Layer 7 of a small transformer language model trained on English Wikipedia (16 layers, counted from 0, width 128). Numbers have three digits each and are written without spaces.
A neuron's activation on a vector x is SiLU(gate . x) times (in . x), where the dot is the dot product.

Input weights of the MLP neurons that the questions are about. A number n stands for (n - 500) times 0.00071.
n26 gate: 398534527434546364369419408322575551519593360614707470431652333542709321445345373617422570393489436587331465655465605337497436450560351443671536469662445405489531383752556536613550605534700615668542384300493588711295434423333436445439482621550569427408822454552261618371715540522610570697525377282511238287570716549242634545383578810527535446561388575316633372615325610457721539642524
n44 gate: 427537500685308504531232511323332670341519697503676518467507393421488530471684511380463515467458462645523420475525389361433666461723576602555355441781601447482562673397522486496653572485707655627610330404732515511433488442383635636443457493546585569828439326426339438304367486682579635596521453598660504408758474565320659459560491508659597654622418515628578690603757707315504494269195
n60 gate: 516582321564483855780424740298359305557419530699592536436441488661586411350348621603573412472632360511625583661411470591393459382607663329293643359673504409484406311746500441685523681422483334432504455657429267533517627664467369564459334364530622684496525378683651564614496473532426273369773642343653452605703415297374650373529377407377266618750569496321623520755695512523663563723547
n91 gate: 560347679440290347657443604493534508355587693487446870486493507294412569438500399573353461310699658598571490398641378485280585647449466435523511422369652474591565401518453415397528579467493475436541530529449289485523398485445496478400441444877541556411318248630526643379637444706342392574469504463446335444726608398755641625544618801409295595420504712546527394565644526594335553305580
n110 gate: 366570400260508388625708431468541659531578378431419438584451640496508337443587536567427634678730460685436394752404405496397631460313391547504317343565541559481631346620488375389500580575741523572532397485521639520360427524587400438436219485504874372548644423403395454727647700431607711483507530306588596342415756479411387753670200326411447372436426681537357371605568630642401541632352
n176 gate: 560602612631403413515475686592584409185551198473521558443595392426508486740456537485421361554415493487485554332813527467571651624480352353473390453485504677542519434356446588515448571434287432513615371493510436389378259339172352242507384573530481545493597303753444632277392402638412378473679588531412471526613565472466391573350627395455549658488664653633351671630426680389650547339477
n187 gate: 521733509614353681513470733583419590543226496353326555714550722570514808589591487513462597572421391600456576583447504805489552509290732590628412118531504736917396670572402542382657477439535752315417335521428843478541701500509514428434472529589598416535376431242629322292624670521618408592561554548738700460451590355536612426383316513769410554602552587230488694389351430664523206627636
n201 gate: 639481031504461371496519644519409648421511418455541496394605574477658709510192207978478474589428417643754584457539678614531344761394674397392379451620696511565429511571459340542457593595488459569385459630451518573571414492500215667439411489449668627423488539440512518492627388676724441508333565535637533558477444569485440489697509395348590794521631489453462545466473451468211581631547
n221 gate: 508471534396618774647500552488509688561582462281573395456357382736698586423334555657561673241562616675475645232651263264443508453389713566396512313479487608547517624573658416587610504608412402345521440670522351475629513399354390407683487786292500773622601500345589609381602543836355504500403903761496625441475419686458447450508471360509509468440570492624534738549783608707682351271509
n238 gate: 512529714508496711576488669570603377753301521409468249257567382397388671374401693562528312528218442667625565484643447409523322445580515451379751389458406496657127769403561456640574451496580309421212295751450456521470504247392548407313437637394399676458609374382580351381622476484616656645666421523412480208292330549369484450269342441423590646724545475419590660358400455512431613733693
n247 gate: 395500354568611643489370609686562327507410367346367369412426428500350635592567507212390503493556374638553432533467332788540606540441590553658334393453591394470420479421507534405527620458468469549627579466567722695368460683578667346645594745561445607493678337749743514384431467663324571299562493643536633475280683436539434507703516543402544580562656347424665497414387475464452602445420
n255 gate: 397523376431758522351403385278331655391321346381519643527704372540397508597595516555415546411567291420600351587485540722481393427544591405687264540532353488740385567786263443678481597504769484442340582399562635736409739629321295627416567567431479468628520383391407381479729508534702620366452307603665589540439562792359683425539400415419226398657363500361461692706436591668554578562331
n259 gate: 730569496520372517589500725244584529452538730605473469541557469248515541417500436510154619527700336471691484410346665496526325493416667503684449548554406525314377308545541386458758305350283449533482434699542544454846615646356589558542599454644573464592592519552482537593407513463591568385448437481519374582446737391340445451605548600698413483568375611417456319545581538467442530471358
n272 gate: 610555335647560343391371476566532343609520415661574446647596483559424582691497535234734473520368552436206500543387468462494528330471452412776870446518529507467626645507371414490507430382595415413297422507713571651262440468344584358259480569493533574451426426606444497625381573446514347485419540388356601507511639608518647313555434333671464649455421521443503600544483590376410616366644
n286 gate: 323583484577537361682391337576467385371570496347605469477500324703326633348508561452453488512604643569528460326455449392606536789448675443542335467093578584662587619617566328357594504643524348714588604633341581564533733606600365535224371462627624205516411529253642794470555602596400507525641572445507372345333734223739692508615390610594706428590504528414410555594644603553720554442314
n305 gate: 380504267558412279450415467462371485430489461466419478268450426266336459570444316733515566460258523528348351400345476459503572612584338731551728503538586583479426195640681580376525645726378463611352561408562394458288384396455619577663406479550660305492569322741485306428404256645236465396665547388503617323419603561627530553308460284438426471540481343399456571570538462653685609488371
n26 in: 706548514500575609539688401308351399428266547331459500557420592517398297497444429713370642619419633420521420593693712385401612400484631486540537471386511321576620350517606644664460250545397579664352396599667313472558425525546419493630486474389521401415486549576486602637479620460650275456461620536519544386489555680600620563632438711593637583585265524421547351658391591563515784402583
n44 in: 568480622523367506657608745550591500589444621528546434626429378466619434463480582413635480611234473349418494606553494527315564792690494484451587562514542463440455460464628458651443417540575648567304579572465487517668362551419500382338413636280503585490670419434719595521309574390423278593440452528773412397438605338692702527580544380517465532389480283434476650503476366367556540587291
n60 in: 557452500417515349458696258522384416573339416585692565532607518496477474468426470318475435627448500452523452557399431705470537519731800497449729805458638444535311455533332604507451440574455555594316567525635764474539538295194425551328407535344477477462666662584678377496343550342440705539392535348624366553618609620492291422437603416251554504734449378339712426460429455496632557670647
n91 in: 457365694523510532549557557342461437527379602428553470434647466483514308758449632633594460413634544456593377539426506644422219388525739410414543544643472630361323620473386562363319580452243446500569546523559400497390479737507297680472467620584657587483601475254646537627621461384668632293647333614446367374349450423476604681582495325472327500533629429567497643507466702548464523532496
n110 in: 497383521428514596514424540463623427270650538491586394333607626517891517477456528459477520616500629516373385439500553453426503410563500500418542516254517323551454365550533744625731572449441314488534534404506546743708743431333547341538522548295524462589466707637659516496616510336531522381538426544390358559594347384569477341541640559361588642492681544545540312660657310500376486528708
n176 in: 664430500435540456388645324333563598535688391435676708397337549443378409482401597801628414313656518575522422483527448794486337671576448412463599500417376575607312578417486350256547443603590674420446458333417345489740540355525354337568463600395454529425719480605417503432437412644475507459275395484336683533384691584522427719383606660314518378446535644478510553618561532600370512504283
n187 in: 465435429681444563560496593334393572341370443614572486436352770290492533363393310467442454507585625453615510458493517496542684526514379529492412476147614478361580537468352165485472370456324648513526573612414443634772575320526391522555455483357471750440649646645605593512453357418290507297452518527466722684459468323766341551606432421349603500408464456307796321493430460330427569596718
n201 in: 327529370486407514638532368727740312247475504537668586475367619548416496481427344394514226496625427671600541622661530375652287594276561494581299507616534574503382507658568472584628543493675392452548639547599660474672320089599539464507423517530522511418500347587829550445317507383471304679640507449510621492530424539392547752445478583455371490586544267526517653453478317528309368515591
n221 in: 458657366565338513311331678493518455280403604590262477601639490425440387400608644666543411612636618429466587490456512456492575431469519395415608534573455663522598574454317604395385413250593424503497589434658474449352372624639471460384639545601424428723493481430555408543620465441476400338418384378472507718431646384666360551405521528507374510412540204476368544463350229465458688683296
n238 in: 423421451389624441479320514691655493569391471538436432601480480563616568524503655503456635694483632643574417666575635416418388657661573478566413529521525413345399257466568440351441355698454575591283494258503395609391828532531401381542345756336482673676507548479440395563432411577570542541646387419535351240347340679496390573444436536421583610525300642468566203596413497552373512351558
n247 in: 657414381573518582271436554652525457333510279355433578503563683372421459529573581372622440588635490471493452457416411268449597475218621301373500634521407490546324580588503453362680707410338425398385291385542493328623376458569478466618377484557449658739465304647468641460711596580566602614503477555420470535330476359380374510493540571354299322587493572550813538541493507497500509579640
n255 in: 431458413621569378471500247643652548676412562608497322538305542693467433443475714361559528531514607700720533646387707579532636537487503648421497661394478378378426543545388527518574656482732563661507448427565448489493240427421515490457442557496484323442439401577645521329412412617310434746513292394675382383727595412416549521425456584221559602474557816478561426430579182490671387533608
n259 in: 617462475359613510673582520521410493562500471513544343477467541437200466453608532493337375439378271392528711404415631771429538461677599542405533417749496472497695580565602624490447560538429609651556666572467547447453325344476437524307444352386455553433673481599433453515596801456636580411559633342410642774372462754631342503469495578557576473506614427672748538544514636313438684449366
n272 in: 574466454436578287584270443389345504398326439636480588500487527483550303579583299279480288544535396529451446507438465704567427539539300594565447602741443347621518458453524470680507615593743276443413397344536439619403514670490548591423545680397470310489644410394472305633418477617326494610481526426426541457670422700761381452538529376553715513497401552732572641282378507271486414449561
n286 in: 497482588469500517577401496286364601618432396388592372399635280627447553654623555254440177564529493384401687348585406565283569225335613575568552490470829482610489373291393625536287539449441514541529592642742331496474526581318377776584462442511528507584827315436434423473543438507609497615524438604349504292511407663592464417590406563366537413441346446481474543593533409497511525492719
n305 in: 617542435390376267380618507454582559388419551415444455558374490368500525539489435450402611406482660405316526476453520514543439449632556622504490572420507543524567336657531634382453653546351654686586436476444215511615555311457379698662497180613615355453590503858358507329601385638536539606573687437500583347635440611475377575582566405705393326463556539596655603794608586483709421255300

Each question shows a token from some text and the vector x that enters the MLP there. A number n stands for (n - 500) times 0.0094.

"y": 550454619610536544425456428376609477485458489579554518700492493492483440532558601525532427472641449495400494451532654572538514430371484453643512658642634528541416537597371421556306502511470558614637772410050492562609528630623597459395414520568321540547496386416616558477409326584433510319602330450468518595564538537597371574590374508561593417425471586483374450512612598425541550469531
The neuron with the highest activation: n91

"00": 384398563434603436413548588446380359557497607507568697568405558600438474511476567362530416569611482416436402766524587590447323649667444313465506557464516480538395573502301480524328523386624574436567540599388527411452448488631382516651627627520414539585426422558583525629406454526377437418375384496379460689528470468431604557475573616495511657312550524619517541468466513407467487651516
The three highest activations, in order: n91, n305, n286

"47": 483510476395399182593563500439389462541496516437549439570372441521542456591562432351545461668470517512694429642489426425458440467557459388457531511589497531481498660468438492579326428361724562324553520554349688481434477525765434599545468495545418568506307562524553383419463289493499494439386342508465491650504419555373554468500662545471504450422612715319538392576326388498552374526519
The three highest activations, in order: n255, n259, n305

"ing": 487562698652678520468519530528689524510508527474568461521549502494467309483396468523433420547748468566572482432508476475454362542574511267585377563505577519586504443412424598291415562541322503640594546602390467393476475536449378466640641539503378355504446659435421550601588530379450623435566457348409438515459396509607463640411675675565497479358414596474610535644514550557546560408346
The three highest activations, in order: n91, n176, n259

"ow": 435564422407531496593459432434479496547391547641576507465511475401511251426582492651626489481622574560627548234564498521522547422448606507627600607437473500604439355443542550301455469534623603683518690308536549431751442498469518304488497650474224465729594397507622437382551563745405409451605537677396512494387557604444416448504514374362442291446572549681458253517516637561433484478324
The three highest activations, in order: n221, n176, n247

" 10": 398382547243507480473627482578374496534489596207423477416453520618458552614586602352313590574657474578385374548497391504470339476618473348488442538355445510330547431556510590427404555468696548548542586610285605385574483399461489593559590567601531455510489594580427455576556410480487538422374371574509298567541447617502473455531687497600433488376396602387433403559596444382488590494485
The neuron with the highest activation: n110

" 4": 511528563324480359382408433465452561536458465248507498442500552526550707591603512450480510530341515361466416439426455456554441507583351467252411534448542483435406488421376600637475501533510565274525588572388575477369414398565448628543648513471368506405549652440387451549468499432452620400496437618685402624641269460468524652477669612583514448326530453462398486443490532359578670612358
The neuron with the highest activation: n247

"55": 306467577336496278522715448468418364443349531367575518627396483539436469656483425374534490672616315420589481701574380439470398393566370394572588424499570499472559425551462563523291597345582548354521606544452577456454444606570462627489481493570379633476444550596512463516480485538457546423297409627458422604486403665448603476530718557488431418436477688353566487521389452290540395589595
The most active neuron and its activation: n272, at about 0.22

" po": 501539542518375566473383528530662457414489413460419503653345621548610428518486534539227598532717576587618331656503591492655557482351536512467465604543467580398423489380640426759481569573312464621504481544427518600470558577454532478402671489605531526616381602582429417596463572296518572478365514528553591368513323539494516570600503539679431570343671506608356521601473566424596425584516
The neuron with the highest activation: n110

"ia": 432501728315563612579542612605567440592305455513525564475419621515440458584379497417554514465556444409412557468532537316466307544503607365537400599464310505271519374457652485475483512468314434275451617584307623654658405486622560395510566559735355605530429654551531526647433372464544415692603237504452503512501558533540305357406498608514484686464588466581499570719558630511602518523631
The neuron with the highest activation: n238

";": 411502451554694423290528541484633489493507635501497478486492563492483565687430516487498504533688332562566551520540602524345435312451503749551464495487582523493467443431588566392453606529422514674413397489456583490379530520563564663583707408477417521470503558594486432474544597647545535532535472379587415522507547501505513331479663427553524374452529656448283451546411476524474384422506
The most active neuron and its activation: n305, at about 0.37

" established": 485476480412653455488490405474539446556510436480662644303471443503387409574509561306419561445597344326481686493480538575419570446482475299559533652520482387387561385422535504464461487559401378424526400550412501603331487505490461458412649633562497468243460591542444521453426552368481468514457361510484459467456628426402472488534684412553498473379376499642780479498459491581574367486632
The two highest activations, in order: n272, n221

"U": 505513518493650544458633168667575549468419393541566369518370383495690484476537538728553514482526588474379459371530513385544505457572488518458521404512497435442567465378537508721434661443495455740656437464533488406388320459670570531641600580372429600631592662313542481516586363404480376585618424607643508584514357574542454615346560526565355642298465488464455478622482607500409392573454
The neuron with the highest activation: n221

"vi": 486415469553588432436504334512467540461407419503494466483413510453539425328444446391308594441572407593589410613505453622502619503371362553627365551470707514624648416381411502432545434606519665555754572500416698436315503584472360357532405574614292507387437448527623540454386361210496483473645348535503513642602673608377525434590485353603596417334629504513444344428389468481419393597631
The neuron with the highest activation: n187

"ve": 350247584530538524467499644469420574332429668556429378356468712395564624563540446547542633547496677343519452475580470592574583386466604529587529552548601459439594575316374471652562427485630564633394575450471611360735307366487265749465497458501424403537477410494615642480536461363423495678496332581438363419590450515618538669525508351677422667394647468575549509549480686593589422523349
The two highest activations, in order: n44, n91

"D": 474507588493486428417643395479497681600487470589536541656391452348502643490490511515584379546456567506541538491408476561533643474476498470525594509542521579440571500441425555620486457467667494469346433230566726623540556316433430534537544658385286665490425615560634220522506467509560466450447389471432493576358552504480438365522661586645557429287586484548503537430454383582597310550521
The neuron with the highest activation: n272

"57": 498421570462426198641636432469361485551472534388631469561426419528444434628575381400527457721514509414570468544579468454511426445627345354395528483533466514432432629322477544598376469325686525292568582564410633399437448546720564626503416323495387586522352536545502423484384485521447463395357449576433479521430400629460608466520683547411507375438608622494509414550400516463454458549556
The neuron with the highest activation: n305

"01": 511475525365473223470655466474324397555535543341489568570452416610484469447490534395488555688494399469489534705452478443452367444642445389335508392502422389504405677274410545482421446393548536192572494514408636527428461623715412616475422391496259536567276394612559419493438442535497488461418454599350460591490375652362507491515573660412444512425569631520439483512392632498530432470523
The neuron with the highest activation: n187

"ack": 518601461229380509535452492632705654424434466533521515672492586403388673555526524401545609545670341431640574431439410431582382382581601498447458569361428599529452318687504494634361563547573571505501593438437484277549339451301606404717498598610433343481459531482589511456422557445566521513350487723462602552533415229708491530521568430601482447407518371450518165327522571656558568295539
The most active neuron and its activation: n272, at about 0.25

"56": 365520534393502232610738449411493373545434521443530530692425456484371449619480431365635479673595343439633435656571409414491437375605395388517556556600545543433476569530453516540282496332681520381495606551442587384384413603697482612522437395552414583492370493530561396465424452558498510476282361587487458619482433529469647475495738485417469457448532648410566462503355430438491430603581
The neuron with the highest activation: n255

" (1": 620578301405610427508430470541456434596420506418507514452485548509684685579596554507465557407440514355563520499401422497527442548527586467482425457548371491356390397483338510598588501491560675531901321587448480517453479563607453533449646573534243510548575480506430412488394425399323520509560444654657408614579228517388397483601731557599491457426436599438504376555568613538530474443302
The most active neuron and its activation: n286, at about 0.2

"s": 417527580485562428402553344481558361530449686727482629671420540547504312459488433469604400615489375446581491435548619427489397536713548310783516543627504417479601515367519548401583509489603546502557639607628556630272537625644402560367466334458364422491436518412569446582590468333602522486575433530462466622663575482611520470442688463369489429430410551493473513612567449481499432538432
The neuron with the highest activation: n272

"0": 442393422409533344377499642458399516598363574580490629408452676531424462537525661346506451680523475527534524555428584613458320343496440382544554401388567596557506413547479464668535394292592617358581584507290665633626430553529630550589601542554293565627434550472461431357452444404300559467501364578500463468538309604370440355465553598602515545402578513310448419647342613496505357665357
The neuron with the highest activation: n187

" Bra": 411494573440504575548491473561553532472404511426529562535523501523495555388405557552526535487409495572449624489601475522707693371508499575469442624652560510496584467277641550479461718558513567426576594596517523344539504642514449535463592687548458494493498500439585357491611550426448335533352393387684506566650388528594527448536570471472474439323607361603550467827498607423435355467605
The most active neuron and its activation: n221, at about 0.33

" 8": 377384540345473321542649506455457436497472532305429391487492585581484707582650628485278492540677361361495471517427415501476428447582403356458434498440505448372580403568609648539493614451602591363542580609275576549516405445508523593508630510518450504548524626504410412507497402566486601465541364594567324552558357471547439438525647570625479316352450688383481432585539552419487538615435
The three highest activations, in order: n259, n201, n110

" Ro": 513463634590639603416510416577398555395424474496489627584537475556475584468561449509361541507428502438447408552342381475734530384431466688477556536613464472402416511391446566517360567635503576535575565654404509590438575733490530562512662466487490496479382564522483421538556480402486444567265365452642490546535461405577591537503504519477434447336435406627457423461614453452517377497575
The most active neuron and its activation: n201, at about 0.37

"7": 416340460558497282482553603441346551509340568552455459487408654563452544510577636341480431591529493401511485448552552621470282373561421353579414473249539527522545446550495465606496448345543568350554556436367640602620460479571671585562583340480257654597473544494433467417413477496446547487505399517428391544563322641464504398397629624637421453379551497311550369628412583434444385748463
The neuron with the highest activation: n187

"S": 519424616482601519314653323723414528577512492483387506464463469530398503565587707492513404427422504521564483625468541585482347586547518529440451328479495424626566535458574582532256644589737461704426561239438715541509401441373468449580424563485293418518252710443725428397460497606515526606563565609413535414430503568468492585410683721475612569368438444574596453592430538559405475512337
The two highest activations, in order: n255, n238

"li": 491425394293705647534600495525501480572447582608548398512413450618516449487428473440400420553680497433651537625469654623591444425489521540391702613592367734230550469678599616604435347458480621450412423759577493566217597501561334519512463526520414571580530570415300475433534255225579473599492488555373573507554354717417490604652419498589474347442518472396379507420350458570531497445696
The most active neuron and its activation: n238, at about 0.83

"80": 292471466378480331463748605412393340537282591548451572641353491612437476579528619244509433672589536528529463647690565499494429355622404368516476535389555584566435447612568500441366493286520557388489517520398591470402510502585545535465659480532512509579410511638511421464433469464413527442316472591330408572612460544457556469446652543565481469382560504318588522518498452409451460641505
The neuron with the highest activation: n259

" 0": 413603611374560250370525491524531498514436592491526573428439567540425549589612463331464564601676417450448646519387535468634516430585508425545477430491402435246579143503530626453509598459599596441691532491355562495480448537578460567435462532650521548381570572538519358516650423427412481528460367537601348592717219565444529330578580521624615540412456610442432532553470630421289472499498
The neuron with the highest activation: n176

" dis": 243538516340560541423576432553517606486594433543436312465430717602500377458486555465547594348629691512588466375430771638500470442569641470442610509467257423529518563603585445676268496380397574526431464650470584523580519362511349446588588539428501540602414398603479311529549534340463464430420558600410511476377547620477552218566492343569522520368573484577438392574531460482583204388363
The neuron with the highest activation: n255

"\n": 526466584596562432492618431528519347470387599463366480526573520399560391753463561489504482637576418469701664384442509569616530456396527646519408424460415537394467399460517416518560631423466448571392406474581547556295535517552393515525711487479507397520525634580398485482553502659562377538547479483370493587602501525452448353349824472452373517469516451370437420445482534266555540459507
The neuron with the highest activation: n44

" 7": 410372500366440320490646430494409503516393556348476422441487604577514636540734598512318535504622445432531460519438415509521434460577426347504451452440485422369566494574599674573446583442634652326631567584319633553542461378533554580555608511492395541505527592530404487457515417498508612452513355603582319524663334511545453468525699576539528316374414660401451397569561570365493569567413
The most active neuron and its activation: n201, at about 0.3

" ma": 420432415294478568479468483535591377614363583403594531493409479620669568581362471374544623582445537343466419596524657612707535443456321461559499615591531492413498477537489395627552508408332570608336502538438625450473488434591481424441575642512448533522405657486389443476511557366434431455481459463524580534347556488461600477596500395622435605275653514562590507643552513437580473237433
The most active neuron and its activation: n286, at about 0.41

"5": 340439476467513349367625619393367414537300581544477459533390681501463565532566658416519393621549484551613534521575510564486332407598379345521425522371518589575509408648509447617402436307592545333471594523348610520456480470592546606571561442449289588485481571479441458445329456445361557522577433486539475533548241532387460387370644621615416443378538559278513502547338519397518484794461
The neuron with the highest activation: n187